Layer 4 of a small transformer language model trained on English Wikipedia (8 layers, counted from 0, width 64). Numbers have three digits each and are written without spaces.
A neuron's activation on a vector x is SiLU(gate . x) times (in . x), where the dot is the dot product.

Input weights of the MLP neurons that the questions are about. A number n stands for (n - 500) times 0.0019.
n2 gate: 686251575425465397555424418390512551504579663559521545597449307565552407408398460656396509436509543353444404447276457499553319355520414283503595473669475559596572441411572272457448274464722369
n3 gate: 345486572465579679653444595443465587382531496596608709377501313476638623466403708522333624310378253586420493544344540484558489250439479506607388453563483463536518385518356555614651529460467420
n6 gate: 482485577415480511535518537428527600541340533657514426586402461550504499421424393544611642371416562324500667579525513530492180619576415355552469528337747533449623553481500393455490490425647615
n9 gate: 289473574413558683720561305637583464505606565428509593758394450724545575530624499599383598663401474638671215488377487418490501577387552514579422444550628339451649612486478466641597517705421482
n10 gate: 269464544303509672499441539277248576699552580495556620750507514478506362552345346545499445377603487531464599521494442470356451511444434306509336552485560648431564403361508301521409503238576532
n12 gate: 614477594418503341406538492625629593508514514724639501284334526670476573458303448369550585561689397440457486508339495401479527519369506475401312409440670571674515483428554454470509569420408543
n22 gate: 562419524486538459547432583772555460386501614404846349654536381533540487487415443500744481535409383754436481461516319423525655434456571703303284367430653432538514429433585596583471548464515849
n23 gate: 590417593486402478276621409317479652385430518490623617256393425518554648529459569465583421332621334378452560469177363346555367541451540462622537618520609590516643370461472641600659405439578498
n25 gate: 272365488387605534554283459406498505444666709508367449444468118695375390477560503760362336450492514489563296416373309372323474609335532439476391540502530361539510452435719320295317125375394543
n28 gate: 619659576546634452717423447567553388763483433441709530371601452582424254540425552586677672480409456196509414573464346565429440350404455469498499569312558577656389405530611647699510405610468973
n30 gate: 608296544546533403568425524604422457454451468329547472378547539382555548495673671520577727376563464529396606520378410449517632403415448491515548733055602543546678327439529355336606530563431492
n31 gate: 324584456531464525383679506232347698617527732384584514550518294647376436399410500600704380430423442654536576631334507390408418582205384537528256535332468529411597543466484480490526390125511495
n32 gate: 353539422469544484621468402465387378412550506431561574206388389476452556400476347470495656622668449546488433601439494638444400483514498508682498539601596506465461409459575275585498608561414478
n36 gate: 483416539695585293577562378477516735453348475454280643466584441485475703512390389702275512436479431351406324362289381388414527499536702517544492392470345337512519610396576470545442402645538582
n39 gate: 495541428508556261592583251435735575348632503484394544509583357530437629482445323538474469510409380533499329295341307450348477495355548394581647454600251606524531352449607687500651353709441624
n43 gate: 517534611471548404557320532486490470594491457493509592468278557505623443407570570521529615574551322458503564403423540451520380569559502380437485455625495580481520479586618372410345394432558297
n50 gate: 470488639590543549565579472445564448453470823544365635612444523444432290658486436661557531433659497444578524439392590475500441582389608415559388498579113423419521422495639580373535525320601492
n54 gate: 526498624315487432550577617566433462437443327482473378282659431493584604412366637487500528401571422379484383503493490496322476451647480436522590544354672568565395368643544420646463430352402611
n57 gate: 544523666513650738454564532502611542552520558569540464535482346583324481445350592438666673531751535589456543287302482538467417531497585509501521602342491493537381336509473568380716476336605587
n58 gate: 495344610360513711359441535448603474568592458729550489392505532559652494418277361526303678429467465493355426640416689467449527389610670294546491433602440566530453470522430361405593393263481600
n59 gate: 502586417581313413590361671575531521349556383548667571506456436514590299716556489451360535414388603502420474455398524463519429536522574453615437526673591486560613559390369277610468503481474482
n60 gate: 625396465381552534760381474484709654538293578536494728485523599556302460547420634581560641506577594430695632457414480527355428512510403711546525535513484432581398655720446434551528488448439442
n68 gate: 653529441674496491674524537528353525637620760551490403461384446705330524584388583486565592590461556553691499593447165529503425473342432489542537617609647395661524527345672411601582483500562587
n71 gate: 468484485581665675633486687373444535488450593460649599378411559483391660345502468593535359551521324329397641586370523635381655504281485417638373422402480464547576373493659378501436619509525532
n73 gate: 590414343611737364410362560447526374672727711357568744531340532382611363289476599573452586764658610568613468507487523523494654551312661517461626458569408462752529261501492525713573402452744608
n77 gate: 310502458555550556485604245390558552624544429346414395606432394693476482427421534502386511550519506586574535582433317379373591573447479527469480514593451400589263590587418303599629482626432625
n81 gate: 574507491320573377547333516564374795476570355406712610517456546570372249556427527459466563283449430255541513509570526350662579422367660586627612339612517592515717347460558419286689471428438493
n82 gate: 430641578343555494504465484347633709639688539447621399417327628534546535396249473687546484436437365389267218745483583540482663517403424468217366505505366470530450467481509604699621491427430583
n88 gate: 492491552315497561428683425488522613757506406644534415468507492662287461386426520686395437435497518487448564477538581577413658605421761482317502756594479378553469506450387631352760641362455304
n109 gate: 599717593436502447505287404531464506695566417574551603396500256478447615461450507511441701545517382282419344440535529497488496251419404457478542247554687619481400524338581556656414267652611888
n121 gate: 404561644501497262514333566480500482431846627539680572572531452583490478462435470562398484517549431591447335527273393183480678504352839501439595306595412331754340428475573583383439409583600608
n124 gate: 465379659267315686578518422121405686615560578484476453532449392384319477530396522515535457542580476252509560452380317544263410449214454612649560682497395461550561437417530580612721653526618649
n2 in: 584497513542337469579380628574364569300598492556335571633617346523556526476474361703414375459582473542440372686490360508659475396529402485592629467519455585718436232561487367444309318626423507
n3 in: 330491310488512639468531528425244532372475484604468659531662378612452399518524701417366539431414441586615487578566704469559604468544419536453314495714493513353415366571357556542385553499471483
n6 in: 349625531435545331472305455551506327312662516513520510701416553493479570498415390469508423684462659442562469506535400417714451472515509508548584294411729528463457450491463408668514611589541557
n9 in: 333437252569570533433583549561439273554365445561698453438331563436426393521568542533443553663448512582603577528443536612372640638565311391343394656531482450396433502446465350541413548453344419
n10 in: 452432466452708611420686567353285638614508520338471541534593657477635514600456471554626580460563481434415641577470381724607648580512258566601392689581493604520403313521521430439522387545563510
n12 in: 622516479426533299485525278481649503511439621569478516281431642547645544466435405372638567605566370374485460446479513546444575634462376483437560344445589536554437380486569393469474557587381400
n22 in: 466483645496445655592577382382372595473378516596185594608545625535413398565556579648301317507520447518522615522585495488627495570407553605632532422619361448583543406605449392366429537629345657
n23 in: 617523366547529445465623392470377404414480416361420419414490372471490658430584609492660395524622380434438475503441686520544520522521400455260646640525516719526547364335561498523365439539539532
n25 in: 759536677529533334499535579342489560333633473553544561329449501292604610471527528357314492385474480346448618375371283684535615452474595705564554468565534458360645467577375564717770389627593512
n28 in: 647579599605444520579342438548530381724533351505555466619531446402534494524390439659455749487342328355431346618494631616336387440539261621403534503425492625633332519615507468588440529709493713
n30 in: 561333387539561519276511489561373389442678587490507426520469571368544506633635633539247506460591600493387698493346608470461535478545465598618586458418617402546437405490390379416468406601670604
n31 in: 246309535463596517582388429509508517354643486202444448417494516695508588632481526450477486469421437563439302457459478336551695415562546363469666541576476596686311560525579466458442609714437566
n32 in: 599553527358416518629473490368445661488595462400641677408395527614470444729501465440509600367382289398544598466387476496416357535494554435522461475552483581653407556552555640398428602588551617
n36 in: 548363355626361497587538495263567536506437574572424403666362398501314335642526397548453316415567586485504768356413627506168432397475583533533298500374361385527414389558398504235527569625481528
n39 in: 391499442398649394445556384436664499516577441481438354545470342541403554448448273490710451376577569669658455505565496398416387658415473384404657440488451694470743566528498417664485615500441501
n43 in: 462366275385530572371483563580376396432472548415481565638674548520458542622550433390602524482427605536459389531525497567371571480416366528426423441590436364428556513489408602593634534575582455
n50 in: 502645445591592427391335517383332534407390549573428419503496569460271465480633349624490598428678612398638592425493479680494436716483499516469447377452495570629591414539583499523454552579579502
n54 in: 637387563393511470488377584556381687437552386594513556550396643606352379683515611538406454648649543412562361599593593363457411523522752395610404370606476712576521407466450554551430469573602574
n57 in: 531714475395553351470571543548592518459341501527422405431585409469597523486596425476541534453672601571485589564430523431336461623528504437511502380457568622560503532654451550435653595530610441
n58 in: 580506685517508493324266368398412714392581521324359553441522676646491601544465565481559591492550520518463421418657495520505631556520530610475323507579506475501589655565531412598187404486483517
n59 in: 568659331496490566548355538258539409587516591629350529530465574387361454488499422565526322629458624354557583441427384742450484456563449469594650560570486510628420585412532514445417524542659467
n60 in: 282488334575518469355528527433368336297586408554504270512427476433612571566454388461474370442438453589358394533442460518519646392608524471551384607540438727561488323429541396426441486298449495
n68 in: 418432522693423500600701519445235624478645795522455329582423488485615566692329555345381637481532478709659494661550273513535596511476291528706420485704608437599356315419729513431580580609523533
n71 in: 663473529391523383532547403399610375417444479533602526430309519561561589480436707735498531548559459537543550385448398582453411673578502343558481372436507514529499528632425430284325479432642301
n73 in: 398384467351488443426496401472561600598574549503683658370379475343686735428413515425296620688541356421574513636500480404511726465505531650485535549542666404543380367620552757467429508332546385
n77 in: 457441468521465632325560321382580464428555548494418450462563588455519633426393548477484490440453444573560470586512490455612486696647625369423418552644586400593354453547605481589350518335465666
n81 in: 537417421488424514301480389515363594421480435451256499602426719751175564522612508392547634572586552355461637160460526524450403643405470505263645532504491511431494416668554469392599596490621631
n82 in: 556409652697537396386485176522514468511414530381469468678414518403561504425573524547500488743458437492493329709595575365522474421462506593517431444364373508466348366469512703556381519641481737
n88 in: 601219423473649481448566373400628506709407536353441541672431597496428563546352647460541379395554616410512537600534305548581493467429520535273514539409562374500699404592489609515531605441628505
n109 in: 548421683557563694307455790627359457347565670310563472532477670671355598424488506527420429541576366759445566565264368641725393637438728563492632629425462547544645354532510400507463590316441317
n121 in: 784615395330486354579635523689449386386487328585490540362625377395498426572579655496453588479412567304531656423584562648424301481418527500492346445419813581450646486560481578506519543622642578
n124 in: 412636324512384663334579410330507635415437353681396652510482261668476426568324462456494515395453650419449691637495587400463400513586524403532416407484521291569425480520466381465369582344567427

Each question shows a token from some text and the vector x that enters the MLP there. A number n stands for (n - 500) times 0.0073.

"2": 484534537484521517417515493596575465347519499482512616369344499586528516576564550398503441403660540406662569613466322682496542798588429407397552618608612619471500436761515583423498451487396508
The three highest activations, in order: n23, n12, n32

"0": 503560598448392370341449420325394394343568531351634579426407596339509471472656393485463526570479480379655434681564532536557520757601445502619499641647472465555391523661740509503331601585450394
The most active neuron and its activation: n32, at about 4.2

" private": 704504667410439516606510405423502428503452482470313458532595472481569435491645449475465497552540502479470459395496670488495469826627554443466592435501397440446471475864608562562569565568508397
The neuron with the highest activation: n50

" |": 556452586430473530547578501513482550466641503441489499507463532430574560481567411494572505613340434633416405564426453538569547512451349586531350533475567798618558559771478460565431599497414476
The two highest activations, in order: n31, n82

"5": 543603529505512502576562399412413470345508434364392525523224758355564537488569373428505507512603458457695515485569498595636440701481463554503454465700537595478370595621673426557279410570510499
The neuron with the highest activation: n32

":": 625456492317430539479591515718482456518416464368507271489385515520611356500702623343504602524525555446664325559636338621594587604370438563285517585462485632507540592690563440643454494588456491
The three highest activations, in order: n9, n28, n124

" ": 511609467447472485472488458568516611549428501495490418415661583345523561683487496404506438487590536400575416540558436561575536460497435523448535465489519565631402504779885463508526497530469516
The neuron with the highest activation: n28

".": 631647438379391562508599321433483546645450510410452564466488573627544566523627429365543628532530492685443501512670306456341651577516453586505477402547625651499534592751432455395381430490512591
The neuron with the highest activation: n77

" Hill": 419602438402483404671576511522455404466510350545453373508545640304363612471519545506556513530478469577549448506605592567503459751860535454675580562470466524570451556730393420491536518565509481
The two highest activations, in order: n54, n60

"è": 437624325422558662351503347618604436504498515397571551473519536345598547477641654589662483541537422649428400446719533405471432498775397609421436406487602472624559552717438525400427656544409409
The neuron with the highest activation: n25

" def": 799548419650457470658533438761663409528376347407410596558522483133491490629528498252542489471532405546441518445564473558501519503581598610515398594557497589265563611627557523301381540433556532
The neuron with the highest activation: n6

"em": 473437305468522458375508566471608511302503509324477484624658531623589659605593540321252583398525599447360404568565537580420684597756547464497643384509413509559424613607324525396401552479447576
The neuron with the highest activation: n58

" P": 536661348847489549486550501422500446433396540515518504540404485326546527553410596457476356515386444532596387594549494518557455550768546483572447468515471516487479640743457335440414496558447465
The three highest activations, in order: n59, n77, n81

"ount": 383480355448607355489618492361488398483475483401347473437618569445549723466574597497543606437573188488430521323451513496462453617690556532517459390439478589300576561754314477504518629402599457
The most active neuron and its activation: n23, at about 1.4

" of": 525473453516551543524434438416542510360428593567539495469439467504523341482514361394407499446463457586542546489525457447501530627514514563446387431410416509469606594934539546562376537582479351
The two highest activations, in order: n50, n23

"\n": 675634558402357389453527490539557534425515558537518634505536519557498505507638539564543526508336409508512686579365368481512493497514501693503450473460688399680342556849570376433434494528549529
The most active neuron and its activation: n121, at about 3.9

"t": 564508502457395581339502437405480487351564530411586526569497581299567627527336375424585556609560589487470592381425470526499559367843519590498380531420634518234453552680330413431395592676519590
The neuron with the highest activation: n6

"T": 382420555647514501537561364280231514459541540548507402617640516511562605562506588451479481556466545655658432475594407644438501599761503501589467475495664484297490604699439404433476408680513602
The most active neuron and its activation: n77, at about 2.6

"ol": 424569192556540343452459456446488432352588430490372522472506566420614526493452598302483521610460456416426292531541602500393719585768441634316419526442540412508417546620345618494333478446457411
The neuron with the highest activation: n82

"1": 289606530436430459441458551442507510452582506376507574479453634342504579522542505481522520406609732393635484723440547650636515699477495475575528420672485537687455412766695468589445512495389469
The two highest activations, in order: n73, n50

"4": 443625490453423450541505505453423477364548459387457601368348736427591503463569481565541473523636528342687550673494438603672493527513432487397498465669446574553353396686718517588334530456521496
The most active neuron and its activation: n73, at about 3.1

"el": 523625558405567490512544477410624349467457516525420492455527575306530394487478443333458553531434415461470431604438512398491528593847478490360337561425669564448497521740380571469334418407600443
The neuron with the highest activation: n58

"hen": 208507275293699561490457378537576514439440391477593386560544644357546461467565541540537617492639473647399554437566542510553513701694523662476359509508528532438482632695348549360385482430426483
The neuron with the highest activation: n60

" c": 537473537705440516479458479622415504337258580552430596631566586264490490588572615612465314530497484463532584404688501547477512531690433517372467510540543575419581610738595489471480413369582571
The two highest activations, in order: n50, n31

"ool": 395597505324527312559536507480481384453511346584466424506449596516624543479440561518502553598465411534528410533394622519501518664949464655494451477481463585357533477632443431450516460639474444
The two highest activations, in order: n9, n88

"ence": 453444570410558518366569534382593581416535460421345542490592492474503511393650427543535576558555557543449609453587554474426565628803471361456447462545548658348529481787420375452561557415486491
The three highest activations, in order: n58, n10, n57

"shire": 467595505362372528679584509564491387516460356515520435371643544437494535479561429459403550600543521553525579431502679571502539793772501472616590481506496592416544476771505445513695519506528426
The neuron with the highest activation: n82

"ual": 577456501434452438510641426585609394467481546515517600494666438424638494627660463532411582642577550284441443544407552613478502587696450477311592416481348531480457479793389534665459449518418463
The neuron with the highest activation: n28

"ail": 514465412405545356579616487333459410486496454393303429440602632545576736434508448447717482470403314538493624415627587551518565625756618434383548525462391488324565488736456475513481430550489426
The neuron with the highest activation: n39

"op": 403531430441486386304403413551505450336483626473464415585286474444712511535657644289647530402518429480595342496471609619500469601671563504406585522517350480464465575632198520399558631541473473
The most active neuron and its activation: n43, at about 0.65

"k": 287492516544395529443457508526525503370398370423513297579393652428499619503364515395572597553453497555469541517404603576536637394895446472503444442589441613528481521656379443579499433592496544
The three highest activations, in order: n58, n77, n121

"ts": 605573506505486416455555468516507595412441515355467569553645495456461535499592271467400550625489572421586408553502645593670521395786367484420642538527453551396361376732432473612451373523558618
The neuron with the highest activation: n2

" app": 577585610537419376534539402530644387371422462508444652548610268498506400613618539384720340464406640579540479622850531502455356576559560384495432408566510496402411386664559441352373506586421482
The most active neuron and its activation: n109, at about 0.74

" D": 491531558757391516505533481530323509351382427497435438515632532414429541543575533381552566540444569454525361519577455701569403342728391482658409523575565393507535636660433435328599544667506570
The three highest activations, in order: n39, n68, n59

" Park": 481637586345544393673483452468504411420439323606402387415572506419432544493654541489511487633457353594587414460434561587415507729843430551513513498487415519536587571720475438552539564551517496
The neuron with the highest activation: n9

"3": 411600468476462462503444464510444436313554477405448619341413686459562550482604476535569485527574584290717507652556371628608509555524451422465481521671453579571376421717711587551375645506491528
The three highest activations, in order: n32, n73, n50

"c": 348552360566328522376467532703590615246551595414599605631456563443533658549444573404407452367422539435511490441745581504559542436839467597413461465524529515292434513598450450514484613464635593
The neuron with the highest activation: n3

" his": 480512597439485646439454463519477350477362518551425599611459519412609544450485301487466557534555509590473517477569628610598446405602490352488481412440571468658641470855617632457523501476487627
The three highest activations, in order: n6, n50, n57

" H": 516524595713570443529478473526351453423457412599431415472524613505514615547516483379455362531391376534645534557602416541448543491813524548524488548411471428487475623779599549486459364458447539
The neuron with the highest activation: n39

" C": 620514461834447576469514479572383475278403570492476508504472472355613566574394535591417273517426463476630501430546474594552453481769362483428428517500564409488471592673520532443502527606442528
The most active neuron and its activation: n36, at about 0.97